Layer 4 of a small transformer language model trained on English Wikipedia (19 layers, counted from 0, width 64).
In attention head 1, each number of a token's query is one row of weights dot the token's vector x. The head spreads its attention over the tokens so far by the softmax of query dot key.

Query weights of the head. A number n stands for n times 0.0011.
q0: -297 14 155 94 334 268 -315 181 -88 58 63 -253 -406 -98 -14 153 56 -134 -139 245 -141 -280 -81 189 268 310 9 -98 26 66 127 85 -187 -169 -325 96 -45 130 67 -72 -23 -478 236 150 342 -130 -153 48 -68 -89 -166 281 -36 24 44 -225 -109 -172 31 -154 -145 -343 151 73
q1: 5 107 54 -30 -10 32 105 134 93 22 76 5 36 22 75 -9 -114 99 86 -83 35 -59 34 -16 -110 -119 43 0 28 -2 -184 -10 5 58 -12 48 133 -91 146 116 235 85 64 18 22 115 -18 -109 15 -43 7 -40 1 88 60 -99 51 -33 1 -21 -11 61 -108 29
q2: -50 -67 -103 -95 -79 -34 -23 -6 -149 7 36 112 -114 -66 90 51 53 32 50 -166 -77 -61 -39 -71 -158 -83 76 -75 9 28 103 -10 -11 11 21 45 -153 -21 -83 -140 80 9 -82 -90 -22 -106 -15 26 -6 152 34 -24 56 -43 -80 81 -10 151 -132 -61 -45 1 -57 13
q3: -138 -36 -27 167 227 95 -206 89 -128 -8 35 -144 -199 -116 -59 66 -25 -54 -69 223 -45 -166 -109 52 90 158 72 -81 53 102 155 -59 -194 -146 -123 24 -6 163 -18 -64 16 -226 283 79 227 -63 -24 99 -215 -121 -44 212 -100 -99 10 6 -108 -79 114 64 59 -227 150 -10
q4: -200 -203 38 123 138 120 -237 108 -73 -50 57 -23 -246 -284 -66 47 53 -75 -113 134 -19 -259 -126 38 -24 133 178 -53 57 113 140 -66 -222 -197 -153 121 -21 130 25 -87 103 -162 115 5 195 -71 -12 11 -100 -109 -89 118 9 -179 -38 64 -95 65 1 -29 -72 -158 98 15
q5: -9 -98 98 182 30 10 -42 -54 14 80 -49 -91 230 91 24 -10 -70 -36 -69 -78 50 6 -26 -39 31 66 -12 -8 121 29 96 97 -27 49 -47 -20 14 59 143 106 -7 73 195 -1 65 131 8 -29 -71 -5 21 24 -88 83 23 -98 40 -38 18 69 -44 -58 96 11
q6: -136 -6 11 70 98 187 -40 55 -64 7 23 -76 -50 -234 -12 -15 -162 -41 -33 -24 -27 -53 -39 20 177 90 44 -85 24 110 182 -24 -80 -47 12 153 -88 129 -98 -34 54 23 -19 240 -58 -116 133 150 98 11 -46 44 18 -192 104 -5 -38 139 -28 15 146 -45 62 -148
q7: -1 29 -45 81 190 83 -143 36 -112 99 42 34 -104 -195 42 41 23 -111 -23 212 -84 69 3 -31 122 12 -46 -153 -15 82 134 -104 -67 -150 -65 -23 -42 66 81 -35 27 -156 170 34 373 -104 11 210 -147 -172 -74 105 -82 -13 48 61 -101 71 29 -19 37 0 35 47
q8: -1 -42 -90 -34 288 -100 31 -82 -64 -2 116 12 -78 -188 -117 126 113 -8 -92 140 60 -21 -1 119 -47 -25 33 102 38 61 6 9 -143 -133 -148 4 174 -6 8 14 -124 -41 63 -24 133 36 3 -19 -179 45 -37 26 35 -1 -14 8 -67 -21 74 -117 -86 -253 -110 59
q9: 78 -54 88 -34 26 -88 163 -5 104 99 -117 223 114 233 79 -38 -11 72 128 -83 44 35 -20 -119 -67 -161 -97 51 98 -18 -85 140 50 40 -31 -10 24 -1 22 137 76 48 -114 17 -136 165 -55 -243 -6 -41 74 -32 -92 153 -57 -81 121 -37 4 -16 -84 81 -46 147
q10: -88 -79 83 20 -210 68 14 174 39 -57 -13 -26 156 238 155 -45 -17 147 48 -81 16 -5 -17 -70 87 -27 63 -1 24 -118 62 17 69 -16 28 -86 -54 -88 -54 -151 80 -105 6 55 42 73 -1 61 138 -22 119 105 -126 34 -108 36 155 20 -98 170 77 146 109 -147
q11: -162 -26 102 -91 -39 18 -8 42 -26 193 43 -20 16 -17 -120 -174 0 -121 163 35 66 -150 -78 207 -71 175 54 -243 81 3 194 -126 -14 12 18 -88 -88 -21 39 -82 -55 87 20 96 -78 -6 -19 86 64 61 20 -18 -19 -18 155 -111 -120 -189 162 23 264 20 -67 -258
q12: -38 64 122 110 -361 -153 14 66 26 229 37 9 36 240 47 -45 -202 135 22 -266 31 138 -33 5 -6 72 13 -94 -54 1 -128 91 75 124 271 -306 -110 -129 -57 -85 -53 -102 -20 39 -22 86 35 -28 131 -108 168 -6 61 -24 -140 99 148 -71 48 106 47 188 -12 -143
q13: 94 228 107 -47 -214 78 -19 -61 -32 46 51 70 -35 -88 -80 -7 -48 25 -42 -103 33 117 -41 142 11 43 -73 -10 0 -56 -46 147 151 131 199 -183 -93 -125 -92 110 18 115 -164 -251 42 93 27 -187 -45 -69 -81 -210 90 117 52 -222 -22 -133 24 -127 -20 159 -86 -7
q14: -109 -28 172 -109 -137 63 -159 149 -48 209 -76 -132 -246 29 87 -65 4 -109 -56 -305 64 -217 23 153 -93 56 57 23 161 49 -107 94 65 -20 -51 -67 -135 -159 -42 5 -121 -4 -166 12 92 126 52 -229 58 108 33 -134 71 145 -40 -123 -117 -23 21 -132 -121 124 50 -9
q15: 175 -1 149 -20 -147 82 -57 72 126 -316 47 -75 177 130 -100 -84 64 171 6 -40 40 -59 -63 -173 237 -62 10 -4 -156 -18 -54 38 95 1 -71 188 -95 33 -111 52 73 24 -202 -15 -82 -63 -11 114 46 155 12 -40 143 -61 40 -48 119 80 -277 -14 70 -94 119 -47
q16: -249 -18 231 -25 21 -41 95 96 -18 120 33 -45 124 127 107 151 57 103 157 -193 -127 -146 -6 189 -124 -67 70 113 -3 64 172 -65 70 225 137 127 74 -33 48 -54 -114 -32 137 25 130 47 -61 72 130 84 106 71 -45 121 65 -10 171 88 6 231 -32 78 -203 -117
q17: 53 2 18 4 88 -47 -16 -272 112 155 -81 -64 -45 93 -93 63 -147 -261 51 -284 12 165 66 -47 -172 36 -67 23 84 87 -54 11 175 -72 -35 -17 -21 -190 103 -51 -118 -21 -83 71 166 -104 120 -110 20 27 -32 -34 132 74 -84 20 -15 -18 -68 -176 -74 122 -48 85
q18: 9 -35 69 38 -61 -203 133 -11 -155 -116 -104 211 33 107 74 69 91 216 63 26 19 -38 25 159 1 51 53 201 -15 -37 15 93 104 22 15 -14 121 -67 60 -94 -162 -167 34 -190 -22 157 71 -110 51 26 -130 122 -198 30 -140 -44 113 89 -34 -18 113 15 -24 -63
q19: 156 239 15 17 -101 -108 121 -87 182 -20 71 175 12 9 177 -105 -76 -127 135 -141 83 277 -78 93 16 -98 -18 62 15 13 -82 32 198 -58 136 -29 -29 -154 61 118 77 172 -166 -233 -13 78 -144 -193 65 17 -41 -76 143 19 -76 -50 50 -96 20 -70 -88 122 -57 10
q20: 88 49 -120 -192 -111 59 7 -186 178 76 -13 -117 141 230 2 -94 -115 32 181 -236 15 -120 33 -59 147 -158 -125 -113 -129 -33 -84 -109 -81 203 8 37 -21 56 -59 55 139 167 2 177 -147 93 -96 142 188 -14 16 -205 52 6 227 -78 -44 -31 -64 -44 60 123 77 -32
q21: 219 -21 -95 -133 -226 65 152 -152 39 199 -194 -52 -40 104 -75 -134 -117 60 36 -264 -17 -60 123 -210 -4 50 -53 -71 -114 129 41 -136 -27 254 98 -120 20 -84 -197 63 96 -36 29 166 153 50 235 -33 -42 -204 -151 -273 -210 -68 43 46 -114 -45 135 70 48 217 1 -112
q22: -8 -64 -264 58 -99 -4 40 209 -11 42 -73 -124 88 95 -84 16 -153 26 141 -224 -39 -4 55 148 -50 47 93 283 98 166 122 97 -72 72 -14 98 -204 92 -9 -40 40 -18 61 13 155 220 -44 -136 -294 -22 117 118 -207 -21 117 110 -35 231 44 9 14 -21 117 -177
q23: 153 -100 129 -111 107 -138 158 -19 161 -48 172 314 217 330 -152 283 -101 -26 38 327 -175 -179 -6 -10 -146 -265 -246 110 90 112 -118 -263 -62 38 -122 -53 101 -25 201 74 -18 23 107 76 184 200 -199 -91 -4 244 198 -45 -180 251 26 -92 245 -162 89 57 -46 -444 -41 180
q24: 38 -149 -90 24 50 30 38 -231 125 -102 81 27 -15 -31 180 20 134 4 -269 215 -147 254 -3 71 -16 -4 138 308 -56 -258 105 0 -182 -6 -34 -113 145 -57 -40 -31 -100 112 -22 -165 397 73 157 177 -251 236 129 -169 -68 162 -3 -292 49 83 -114 -130 26 -266 92 158
q25: -304 -3 21 102 138 66 40 -81 245 -136 -186 17 84 -27 5 -131 -96 16 -14 -130 -104 -118 -22 159 -14 77 -28 -38 0 -19 -51 119 -148 -144 -197 -68 110 -133 393 57 100 -87 -133 5 96 -180 106 105 19 117 78 160 88 126 -119 128 159 12 -17 17 124 218 -145 -149
q26: 33 -63 121 -119 85 36 172 148 -67 66 -85 74 -72 -266 -107 -89 72 5 71 21 -23 54 -213 203 -30 176 13 193 -80 157 174 -182 -191 54 -164 -145 -67 -255 2 206 59 -155 127 -155 49 137 -68 -130 -137 206 -131 -236 -31 31 18 74 102 -13 -23 -61 -63 -100 14 -134
q27: 44 90 252 27 -94 44 -16 -204 -136 -42 74 133 -190 -9 -202 74 17 -26 -213 -238 34 -35 -12 -102 -83 -117 -97 -63 -38 -108 142 -53 -48 -9 -61 -161 -68 245 57 7 -157 142 56 -23 -138 -15 -156 122 -138 127 -15 97 -208 234 -61 -163 -35 -52 8 68 41 123 7 -25
q28: -192 -120 157 -100 230 -3 -162 66 15 41 169 -74 -24 -72 69 -4 36 120 -74 -108 105 400 -125 102 78 -6 -235 -68 -98 6 289 37 37 -108 -61 20 -63 218 -268 -183 -3 -149 -12 -166 -288 -143 -62 -92 -85 226 -90 -109 171 -106 -84 -72 -109 -185 29 -79 -28 -27 107 36
q29: 91 17 17 150 -3 -4 -144 39 10 57 -49 -22 -344 -350 -29 25 50 -28 -13 -239 -104 -165 -62 76 161 5 118 -178 -87 74 220 35 -177 48 57 -67 54 -194 81 -29 -166 -14 -131 12 -44 -364 -200 194 255 146 -235 52 341 -33 128 179 -138 111 -153 9 169 61 167 37
q30: -160 -111 -4 11 100 -63 -376 -148 60 59 115 280 7 -293 -92 209 -113 -122 -6 -54 84 43 -97 147 200 26 -86 -21 -57 176 -147 -37 -278 -219 -21 -19 -28 -102 -44 -156 -2 -255 75 68 -27 -85 132 -143 -30 -58 54 267 -30 47 -91 210 71 45 128 -155 -58 159 -20 -123
q31: 40 -110 180 31 259 -113 180 -5 23 -128 88 -88 259 151 143 45 -362 -127 36 -173 -46 -27 211 -118 -67 -106 -58 -107 3 -78 -115 20 -67 284 19 73 -59 -136 43 -143 -25 91 156 2 69 -36 55 -261 48 25 -103 108 -175 141 2 0 179 -113 29 50 36 -342 -131 -86

Each question shows a short text with each token's key, already scaled and adjusted for position as the last token sees it. A number n stands for n times 0.0024.

Then comes the last token's vector x. A number n stands for n times 0.009.

0 "ear": -322 78 106 144 149 107 -207 134 -43 188 222 -109 172 -40 183 170 127 -99 237 -74 236 -178 80 2 26 93 -52 3 -153 18 75 58
1 " ": -132 -99 58 189 93 249 -117 -36 -75 243 229 -55 193 -88 91 193 135 -232 187 26 376 -109 88 -91 -79 7 33 -62 15 -46 -6 -29
2 "2": 22 -76 -63 142 -1 259 -89 47 -85 242 247 -25 183 -130 17 193 -5 -295 241 -1 283 -221 62 31 151 77 4 -31 18 -23 124 -75
3 "00": 145 -48 -143 54 -26 201 -212 5 44 129 163 2 172 -121 113 170 117 -117 304 3 318 -315 -98 49 47 186 35 -52 78 31 57 87
4 "0": 52 68 -150 -22 -96 211 -218 5 -53 218 204 -12 76 -46 167 124 57 -273 297 -4 238 -330 -68 19 130 145 37 31 13 -29 19 -7
5 ",": 28 173 -196 -84 -167 121 -183 -86 -118 157 221 -40 178 27 152 170 42 -209 242 99 400 -131 44 -75 -78 -38 -30 8 -20 45 18 -104
6 " wh": -294 155 -34 -226 -247 7 -198 -158 -92 187 193 -81 179 83 117 165 97 -138 181 111 236 -148 77 -146 -17 40 81 -95 -41 20 -9 -30
7 "ich": -265 -84 -4 -282 -256 -21 -133 -170 -135 165 188 -80 130 49 129 153 15 -208 157 77 292 -45 -43 -26 13 53 101 -99 -87 140 -68 -138
x: -79 68 58 -161 -108 -20 -162 24 99 -41 29 -66 117 24 -102 -55 -53 30 141 28 72 3 87 46 53 -17 269 11 -229 197 -191 88 -152 110 40 -36 94 49 -103 58 40 -127 2 -159 51 63 -187 29 149 -11 4 -86 -197 115 106 -41 -15 -184 -262 88 199 -3 127 -82
Which token does the last token look at most? 5 ","

0 " in": -156 40 106 53 63 94 -108 87 -22 121 134 -64 188 30 90 58 72 -142 114 102 227 -56 54 -54 -60 -61 -47 12 -35 38 85 -11
1 " the": -128 -102 1 129 12 134 -160 25 -23 142 140 -36 169 42 99 58 77 -145 135 90 200 -47 82 -13 -41 9 51 -27 17 -27 72 -6
2 " are": 21 -198 -75 146 -39 187 -113 -10 -38 96 82 -75 167 36 33 137 77 -73 117 96 213 -65 12 -51 -52 -6 21 -34 25 74 5 35
3 "a": 232 -78 -151 41 -87 111 -151 -1 -25 128 93 -86 131 85 91 105 25 -91 155 87 162 -86 -21 -45 31 9 -14 2 -45 -23 -32 -27
4 " of": 188 116 -158 33 -60 65 -146 -24 -56 85 123 -63 181 62 51 73 63 -133 164 35 196 -85 -55 -70 7 8 -14 -23 -52 15 12 -14
5 " the": 8 168 -100 -88 -123 45 -141 -90 -74 120 142 -9 157 56 96 58 81 -151 139 85 196 -47 78 -6 -34 3 59 -31 14 -33 58 -27
6 " p": -201 74 -41 -176 -175 -15 -113 -108 -79 113 90 -13 143 88 32 107 38 -122 109 80 204 -64 -18 -15 -5 -36 31 -11 -10 14 -6 -20
7 "res": -167 -123 70 -161 -151 -33 -92 -140 -99 110 95 -43 126 39 42 159 38 -70 104 113 166 -101 -54 -19 -17 -30 -28 -20 10 47 -50 67
x: -66 79 -43 -171 -107 -10 -91 -30 28 112 -53 74 62 -46 139 -120 50 121 95 53 307 55 139 15 88 -161 18 77 -307 170 106 180 -65 55 100 -51 22 31 -79 61 35 -104 5 -173 -70 153 -60 48 88 1 100 -142 -117 132 153 -51 103 -27 -66 223 44 114 157 -82
Which token does the last token look at most, and with what share of its attention? 6 " p", with about 70%

0 ".": -72 50 118 104 115 93 -157 37 -24 160 192 -67 147 -8 155 199 50 -182 238 177 431 -200 48 -98 0 11 47 -30 49 25 175 17
1 " A": -208 -212 -58 241 -5 276 -235 4 -26 267 166 -64 237 104 114 130 96 -161 216 98 199 -55 5 9 -21 -20 31 38 43 -59 57 63
2 " c": 85 -221 -144 220 -74 244 -234 -42 -55 225 144 -73 192 81 86 206 81 -176 170 154 308 -98 11 -24 -12 -75 56 -22 72 24 -44 2
3 "ol": 344 -87 -215 78 -124 158 -229 -16 -18 168 155 -99 237 42 46 150 21 -131 200 125 251 -181 -31 -98 -96 -92 16 -63 18 -38 98 -62
4 "le": 258 200 -205 -60 -150 157 -213 -64 -19 159 103 -93 179 29 109 124 55 -133 228 138 269 -278 -89 -29 -67 -22 62 -130 35 2 -10 -39
5 "ct": -20 330 -205 -186 -223 120 -232 -105 -112 182 168 -59 199 60 60 157 73 -126 152 120 244 -112 -61 0 0 110 31 113 0 63 42 -55
6 "ive": -279 115 -118 -116 -121 108 -230 -105 -23 179 148 -73 101 88 55 146 57 -281 260 34 295 -213 -21 -71 5 47 51 -32 -73 -68 -62 -114
7 " to": -294 -136 -3 -237 -228 -53 -160 -151 -151 142 202 -85 164 111 114 195 46 -104 226 69 295 -137 -53 -42 -21 32 -21 -20 -65 29 2 5
x: -90 46 84 -178 -66 52 -252 -50 66 64 -40 -23 -84 -65 37 -77 69 40 98 -37 321 -57 246 -25 257 -151 136 -36 -177 138 -30 130 -127 88 -4 16 4 186 -143 -79 -3 -57 -13 -204 70 6 -27 -73 126 27 102 -78 -59 166 108 -7 58 -121 -78 98 118 79 39 -74
Which token does the last token look at most? 0 "."

0 "w": -425 59 84 214 122 185 -250 141 -9 257 177 -109 188 59 127 189 130 -137 184 152 292 -179 -62 -30 -78 107 -44 7 -85 50 -26 81
1 "n": -267 -238 -5 208 53 266 -119 60 -89 262 188 -142 178 -34 102 176 94 -154 73 87 339 -352 -19 -32 2 124 -212 -43 1 31 40 34
2 " wh": 73 -352 -126 171 -48 242 -272 24 -18 216 203 -125 227 79 182 167 128 -149 160 144 257 -183 115 -216 -9 96 89 -138 -61 55 17 -14
3 "ich": 288 -148 -223 163 -101 253 -222 -44 -76 227 160 -122 181 59 148 152 46 -246 137 154 382 -145 -49 -74 9 111 62 -68 -55 144 -48 -84
4 " h": 255 214 -272 -16 -230 175 -248 -72 -49 208 148 -102 232 102 64 208 84 -214 191 167 358 -81 -3 -32 -43 -45 110 -98 1 -4 -100 -74
5 "av": -34 381 -148 -184 -182 40 -216 -112 -81 220 246 -54 255 9 150 214 102 -189 195 53 330 -186 84 26 14 6 11 -137 -80 -55 60 -32
6 "e": -330 191 -38 -204 -231 72 -176 -108 -125 155 192 -123 198 14 79 221 19 -178 165 95 345 -341 65 -57 52 -4 -23 -152 -76 -16 -13 -34
7 " ": -166 -56 8 -243 -309 -6 -33 -138 -216 173 232 2 205 -49 76 238 153 -258 183 83 445 -163 40 -108 -42 26 39 -58 23 -18 -37 -17
x: -65 -4 -18 -128 21 -70 -290 -34 -35 6 -123 -3 10 -32 95 -222 91 75 43 58 216 20 206 35 138 -93 234 4 -186 83 16 148 -181 -46 -49 52 125 194 -117 -61 16 -47 -48 -128 2 200 -77 -5 33 14 45 -75 -108 209 110 -42 71 -1 -255 115 -11 13 79 -39
Which token does the last token look at most? 3 "ich"

0 " P": -251 25 109 166 94 209 -207 72 1 184 153 -46 204 102 53 122 43 -157 155 128 326 -16 -24 -44 -49 -16 56 -25 -40 9 40 29
1 "ro": -216 -219 -37 179 40 220 -188 5 -5 205 79 -40 130 34 72 114 61 -190 117 208 231 -114 -9 -24 -75 -67 133 -41 31 33 -154 -12
2 "p": 116 -303 -158 167 -49 180 -212 -5 -23 188 123 -49 177 3 39 120 53 -134 148 96 274 -162 1 11 15 -43 -31 -39 -99 29 13 -111
3 "he": 325 -122 -194 28 -114 197 -191 -15 -19 201 106 -84 135 25 105 143 54 -119 144 102 254 -156 12 13 -92 -40 81 -69 -15 -21 -55 -29
4 "t": 249 196 -241 -60 -133 157 -183 -91 -59 208 135 -52 112 16 84 170 66 -136 150 79 249 -185 -12 -27 -17 48 3 -10 -46 4 -29 -49
5 " M": -47 247 -183 -135 -216 117 -173 -133 -95 177 166 -36 180 85 73 130 54 -176 192 105 264 -58 19 -42 26 -62 12 -35 -5 -43 -38 7
6 "u": -291 96 -29 -218 -180 15 -124 -138 -113 147 149 -97 148 41 76 110 2 -204 166 117 232 -158 -35 -98 -30 -18 52 -146 -32 -48 -42 -8
7 "h": -191 -172 35 -154 -164 -22 -171 -149 -56 173 145 -83 169 77 78 107 56 -175 171 92 303 -191 -1 -23 -4 17 20 -39 -123 -30 -50 -125
x: -114 -6 30 -241 -113 -77 -226 -50 -32 -59 -57 46 44 33 87 -170 -59 3 102 4 227 25 209 -17 83 -113 145 -1 -153 143 -46 110 -45 11 33 -62 90 83 -6 7 30 0 -104 -268 85 -35 -104 -90 169 -44 -61 -72 -98 244 135 -61 119 -8 -236 178 113 25 57 -80
Which token does the last token look at most, and with what share of its attention? 6 "u", with about 50%

0 "er": -294 45 118 170 96 167 -202 156 -21 162 172 -159 235 -16 125 147 31 -179 276 56 272 -301 -48 -61 -15 69 -65 -113 -68 23 81 22
1 "a": -255 -282 -37 238 16 209 -249 107 25 211 150 -156 202 94 163 126 36 -170 281 75 207 -180 -59 -39 25 51 -56 3 -126 -20 -37 -40
2 ".": -20 -140 -60 198 22 158 -187 -23 -53 188 222 -63 157 17 158 238 54 -191 249 154 426 -244 33 -98 15 18 16 -25 46 27 148 -6
3 " A": 295 -100 -264 53 -188 247 -241 -84 -84 277 191 -56 248 125 120 134 93 -169 238 92 198 -59 1 8 -18 -16 31 40 41 -64 42 68
4 " c": 183 186 -285 -42 -222 164 -224 -130 -103 230 164 -62 203 97 86 222 88 -187 184 152 313 -111 11 -20 -11 -78 52 -20 78 26 -47 -4
5 "ol": -67 375 -175 -171 -207 58 -226 -99 -53 175 180 -87 253 61 46 160 27 -138 217 128 263 -194 -31 -105 -106 -98 10 -66 19 -43 104 -67
6 "le": -310 162 -37 -226 -228 39 -191 -145 -53 163 122 -86 190 47 114 133 61 -141 244 148 288 -295 -97 -32 -72 -25 64 -139 36 -2 -6 -40
7 "ct": -313 -166 85 -285 -266 -37 -196 -194 -155 169 187 -42 210 79 61 168 81 -135 163 126 254 -119 -66 1 -1 119 30 123 0 67 49 -59
x: -41 6 89 -140 -34 -49 -194 26 -41 141 -11 62 84 -14 57 -120 -23 31 85 82 262 31 130 4 104 -106 207 -38 -132 151 -125 265 -42 92 -76 -95 83 41 -104 -13 -16 -35 -3 -150 -19 94 -182 -42 155 -19 67 17 -132 116 202 -28 167 -158 -209 77 -37 -5 223 -82
Which two tokens does the last token look at most, in order? 4 " c", 5 "ol"

0 " that": -184 64 158 162 78 188 -207 97 -15 99 94 -155 156 -6 138 165 17 -165 201 33 319 -2 75 -4 -64 -55 56 -167 -67 111 67 -194
1 " at": -216 -147 59 205 4 187 -206 76 -23 120 171 -109 268 35 115 129 127 -96 191 59 303 -16 16 -44 4 28 -45 -89 -70 93 159 59
2 " le": 91 -279 -154 158 -64 212 -241 -16 -16 162 127 -101 199 35 68 174 -4 -164 211 141 238 -82 -42 -7 -57 -129 56 -125 53 -7 19 9
3 "ast": 260 -68 -214 42 -68 157 -247 -78 -59 206 163 47 158 54 112 110 53 -234 203 143 226 -129 -16 49 -66 32 168 -24 5 -8 46 3
4 " ": 142 62 -213 10 -171 204 -76 -102 -136 200 198 -36 186 -60 59 195 123 -225 133 70 342 -77 39 -100 -50 -1 40 -66 45 -12 -26 -13
5 "10": 3 113 -122 -121 -218 152 -60 7 -114 136 167 28 181 -61 10 90 82 -239 255 103 258 -189 -28 -5 246 164 75 -44 40 70 12 49
6 ",": -137 114 -109 -194 -187 34 -161 -125 -129 149 205 -22 193 44 146 160 62 -223 209 91 329 -122 36 -52 -34 -22 -7 0 -3 46 37 -71
7 "00": -92 -39 83 -128 -226 -53 -88 -39 -49 85 126 46 169 -96 43 127 91 -184 317 -11 285 -181 -107 69 212 220 91 -50 89 58 10 18
x: -54 21 22 -131 -21 -47 -206 -52 -45 28 89 140 11 -105 159 -182 148 104 178 83 194 128 -43 26 108 -192 161 119 -140 108 15 68 -92 139 -53 -27 79 69 8 14 -91 -132 -27 -134 62 -19 -209 17 76 1 130 -59 -60 162 47 -36 198 18 -263 206 49 36 13 -137
Which token does the last token look at most? 7 "00"

0 "ast": -312 30 38 168 87 164 -212 118 -22 197 172 -30 120 12 152 134 3 -182 193 39 258 -184 -53 37 -70 82 67 22 -69 31 2 -53
1 " and": -197 -118 57 168 31 149 -154 70 -13 133 172 -63 134 -12 104 131 94 -166 260 36 365 -116 -27 -64 -93 66 -32 -129 -116 68 60 -71
2 " W": 88 -238 -172 184 -60 233 -230 -61 -56 207 162 -74 187 57 97 165 93 -151 167 118 252 -41 0 -39 48 -5 7 -45 -1 -19 -71 54
3 "est": 308 -90 -194 82 -71 217 -194 -47 -110 214 180 -42 150 20 56 128 71 -144 177 170 215 -153 -7 -39 -55 74 29 -5 63 18 -50 29
4 " c": 154 162 -237 -30 -187 154 -192 -103 -93 191 142 -63 173 79 67 193 83 -155 155 141 295 -99 10 -19 -18 -69 37 -28 54 24 -67 2
5 "ame": -35 276 -136 -122 -210 151 -167 -97 -83 177 150 -29 153 30 103 163 135 -105 181 113 278 -164 4 -33 -80 63 6 -97 -17 21 -60 73
6 " to": -247 158 -114 -190 -223 18 -172 -120 -139 155 178 -81 162 107 106 176 77 -115 200 85 266 -115 -39 -29 -13 45 -10 -4 -45 25 -5 15
7 " it": -242 -136 24 -241 -224 -33 -152 -153 -113 88 135 -98 138 85 118 202 52 -139 153 139 241 -85 120 1 24 -43 99 -137 -16 -6 -28 -93
x: -10 -40 105 -289 23 -40 -227 -166 19 135 -96 -1 -82 18 20 -184 88 23 176 -27 141 12 126 77 143 -19 244 -81 -193 224 -26 106 -130 48 12 -70 106 0 37 24 -17 13 60 63 -9 -11 -101 -44 212 54 17 -48 -36 118 175 48 39 -67 -180 186 123 12 164 -63
Which two tokens does the last token look at most, in order? 1 " and", 5 "ame"

0 "and": -392 37 57 152 114 210 -165 177 -32 228 175 -71 181 56 119 172 51 -191 250 128 285 -136 48 -19 -60 59 -1 -8 -80 48 35 55
1 "a": -265 -281 -43 235 0 208 -213 112 13 207 137 -164 186 104 154 155 35 -164 239 81 213 -195 -57 -67 79 70 -63 14 -106 -18 -54 -62
2 ",": -39 -199 -57 186 -16 204 -160 43 -69 146 201 -92 193 -23 123 189 67 -206 270 91 443 -148 62 -115 -66 -28 -58 -62 -23 56 46 -110
3 " re": 219 -84 -249 109 -164 239 -192 -95 -113 189 167 -60 244 35 70 171 63 -256 178 121 281 -31 84 9 -101 -178 0 -154 42 2 -37 4
4 "p": 256 274 -260 -93 -180 119 -243 -96 -80 222 168 -42 245 30 53 145 51 -158 173 107 279 -155 12 54 -27 -58 -44 -39 -73 31 48 -118
5 "ort": -12 298 -124 -143 -175 125 -221 -43 -142 203 196 -62 179 38 99 222 67 -191 217 165 297 -183 -42 34 -72 112 61 125 67 31 -46 -51
6 "ed": -288 121 -73 -178 -219 54 -168 -107 -71 191 152 4 164 31 82 165 144 -115 265 83 380 -280 -13 -66 -62 75 -35 -38 -39 -10 28 -6
7 " to": -300 -148 -2 -235 -230 -34 -173 -161 -152 160 212 -75 167 112 124 222 69 -111 238 59 318 -179 -32 -34 -17 56 -18 -9 -70 35 21 23
x: -65 45 63 -180 -76 51 -283 -40 50 62 -33 5 -67 -69 80 -68 62 14 99 -30 309 -57 269 -15 246 -140 126 -36 -185 133 -47 149 -114 87 -11 -2 -25 149 -137 -82 1 -48 2 -187 63 4 -59 -76 108 44 96 -86 -69 170 126 25 67 -148 -82 127 122 60 16 -52
Which two tokens does the last token look at most, in order? 2 ",", 7 " to"

0 " as": -180 23 141 105 90 126 -178 68 -11 132 139 -43 194 18 167 92 147 -152 192 68 352 -15 -14 -54 -77 -45 9 -115 -21 47 13 14
1 " a": -178 -146 -22 171 -2 198 -192 16 -15 185 149 -4 209 66 120 90 108 -176 203 94 245 -51 64 -16 -36 -35 101 -17 29 -24 114 35
2 " h": 77 -242 -118 179 -75 208 -197 7 -7 170 102 -87 185 64 67 167 54 -166 147 119 257 -68 10 -4 -22 -56 76 -66 24 3 -65 -56
3 "igh": 269 -71 -231 68 -120 139 -212 -56 -68 132 116 -89 183 -2 53 157 -25 -98 159 116 251 -120 -78 18 -24 -14 52 -85 74 44 20 -47
4 " pl": 119 155 -184 -9 -175 146 -190 -79 -51 175 151 -3 172 68 57 101 18 -178 238 69 252 -11 -31 12 -37 -185 57 70 -11 15 -44 -15
5 "ac": -38 292 -158 -179 -150 10 -175 -119 -103 135 145 -50 180 30 105 134 53 -113 117 120 204 -202 -77 4 33 97 -10 -38 45 44 28 3
6 "ing": -274 109 -67 -192 -197 29 -175 -84 -65 202 114 -35 149 81 77 123 60 -132 181 61 236 -166 -51 69 -37 12 -48 39 -33 3 16 -74
7 " at": -229 -85 -22 -209 -162 -29 -149 -142 -88 83 196 -38 228 71 108 130 120 -82 187 30 252 -33 14 -42 11 43 -41 -77 -65 65 132 54
x: -40 119 47 -73 22 133 -407 -99 -54 63 -66 75 -78 -4 20 -138 52 43 242 -40 113 -19 158 -50 241 -170 165 7 -159 143 -15 125 -85 35 3 -21 8 193 -152 -64 0 -37 18 -241 20 48 -9 -43 90 49 95 8 -16 12 97 43 13 -106 -15 132 42 150 57 -153
Which token does the last token look at most? 0 " as"

0 " that": -217 76 186 191 92 221 -244 114 -17 117 111 -183 184 -7 163 194 20 -195 237 39 376 -2 88 -5 -75 -65 67 -197 -79 131 79 -229
1 " \"": -187 -119 76 155 102 144 -235 52 -48 130 208 -60 299 -40 110 210 83 -241 281 65 400 13 156 -73 -153 -101 129 -83 -20 41 111 -40
2 "C": 103 -295 -184 247 -86 259 -296 -4 -67 249 197 -97 243 77 98 208 74 -166 204 130 303 -117 -54 15 13 -5 -32 -12 -6 18 -50 -9
3 "op": 398 -47 -270 80 -156 221 -286 -20 -111 187 161 -109 247 61 63 222 -3 -122 246 140 253 -150 -41 -13 -41 -30 -30 -50 -11 63 -11 -22
4 " K": 208 191 -232 -59 -215 188 -245 -113 -104 240 225 -48 226 75 92 206 107 -157 211 141 393 -76 -2 -37 1 -20 20 -42 36 -54 -16 42
5 "ill": -45 363 -257 -151 -262 63 -263 -138 -126 196 200 -30 161 107 85 143 -43 -216 306 72 240 -83 -91 26 12 74 94 59 -16 -16 92 -27
6 "er": -275 122 -88 -196 -188 56 -241 -128 -107 121 207 -97 211 60 110 144 20 -184 245 138 334 -338 -57 -117 23 88 -29 -93 -67 -6 61 36
7 "\"": -112 -72 57 -194 -140 40 -221 -196 -57 173 152 80 115 -28 243 190 108 -288 225 75 454 -223 -35 51 -54 28 22 -34 -109 62 27 -144
x: -48 -15 61 -115 -148 0 -289 -122 -98 -14 -1 109 23 -18 106 -60 -21 -77 143 108 102 -34 54 -33 66 -91 97 -27 -307 162 -58 248 -158 -18 150 -112 37 153 -44 -52 -141 -166 74 -18 -51 28 -113 -17 18 17 -5 -69 -32 69 121 -8 64 -37 -268 250 110 89 27 -63
Which token does the last token look at most, and with what share of its attention? 1 " \"", with about 40%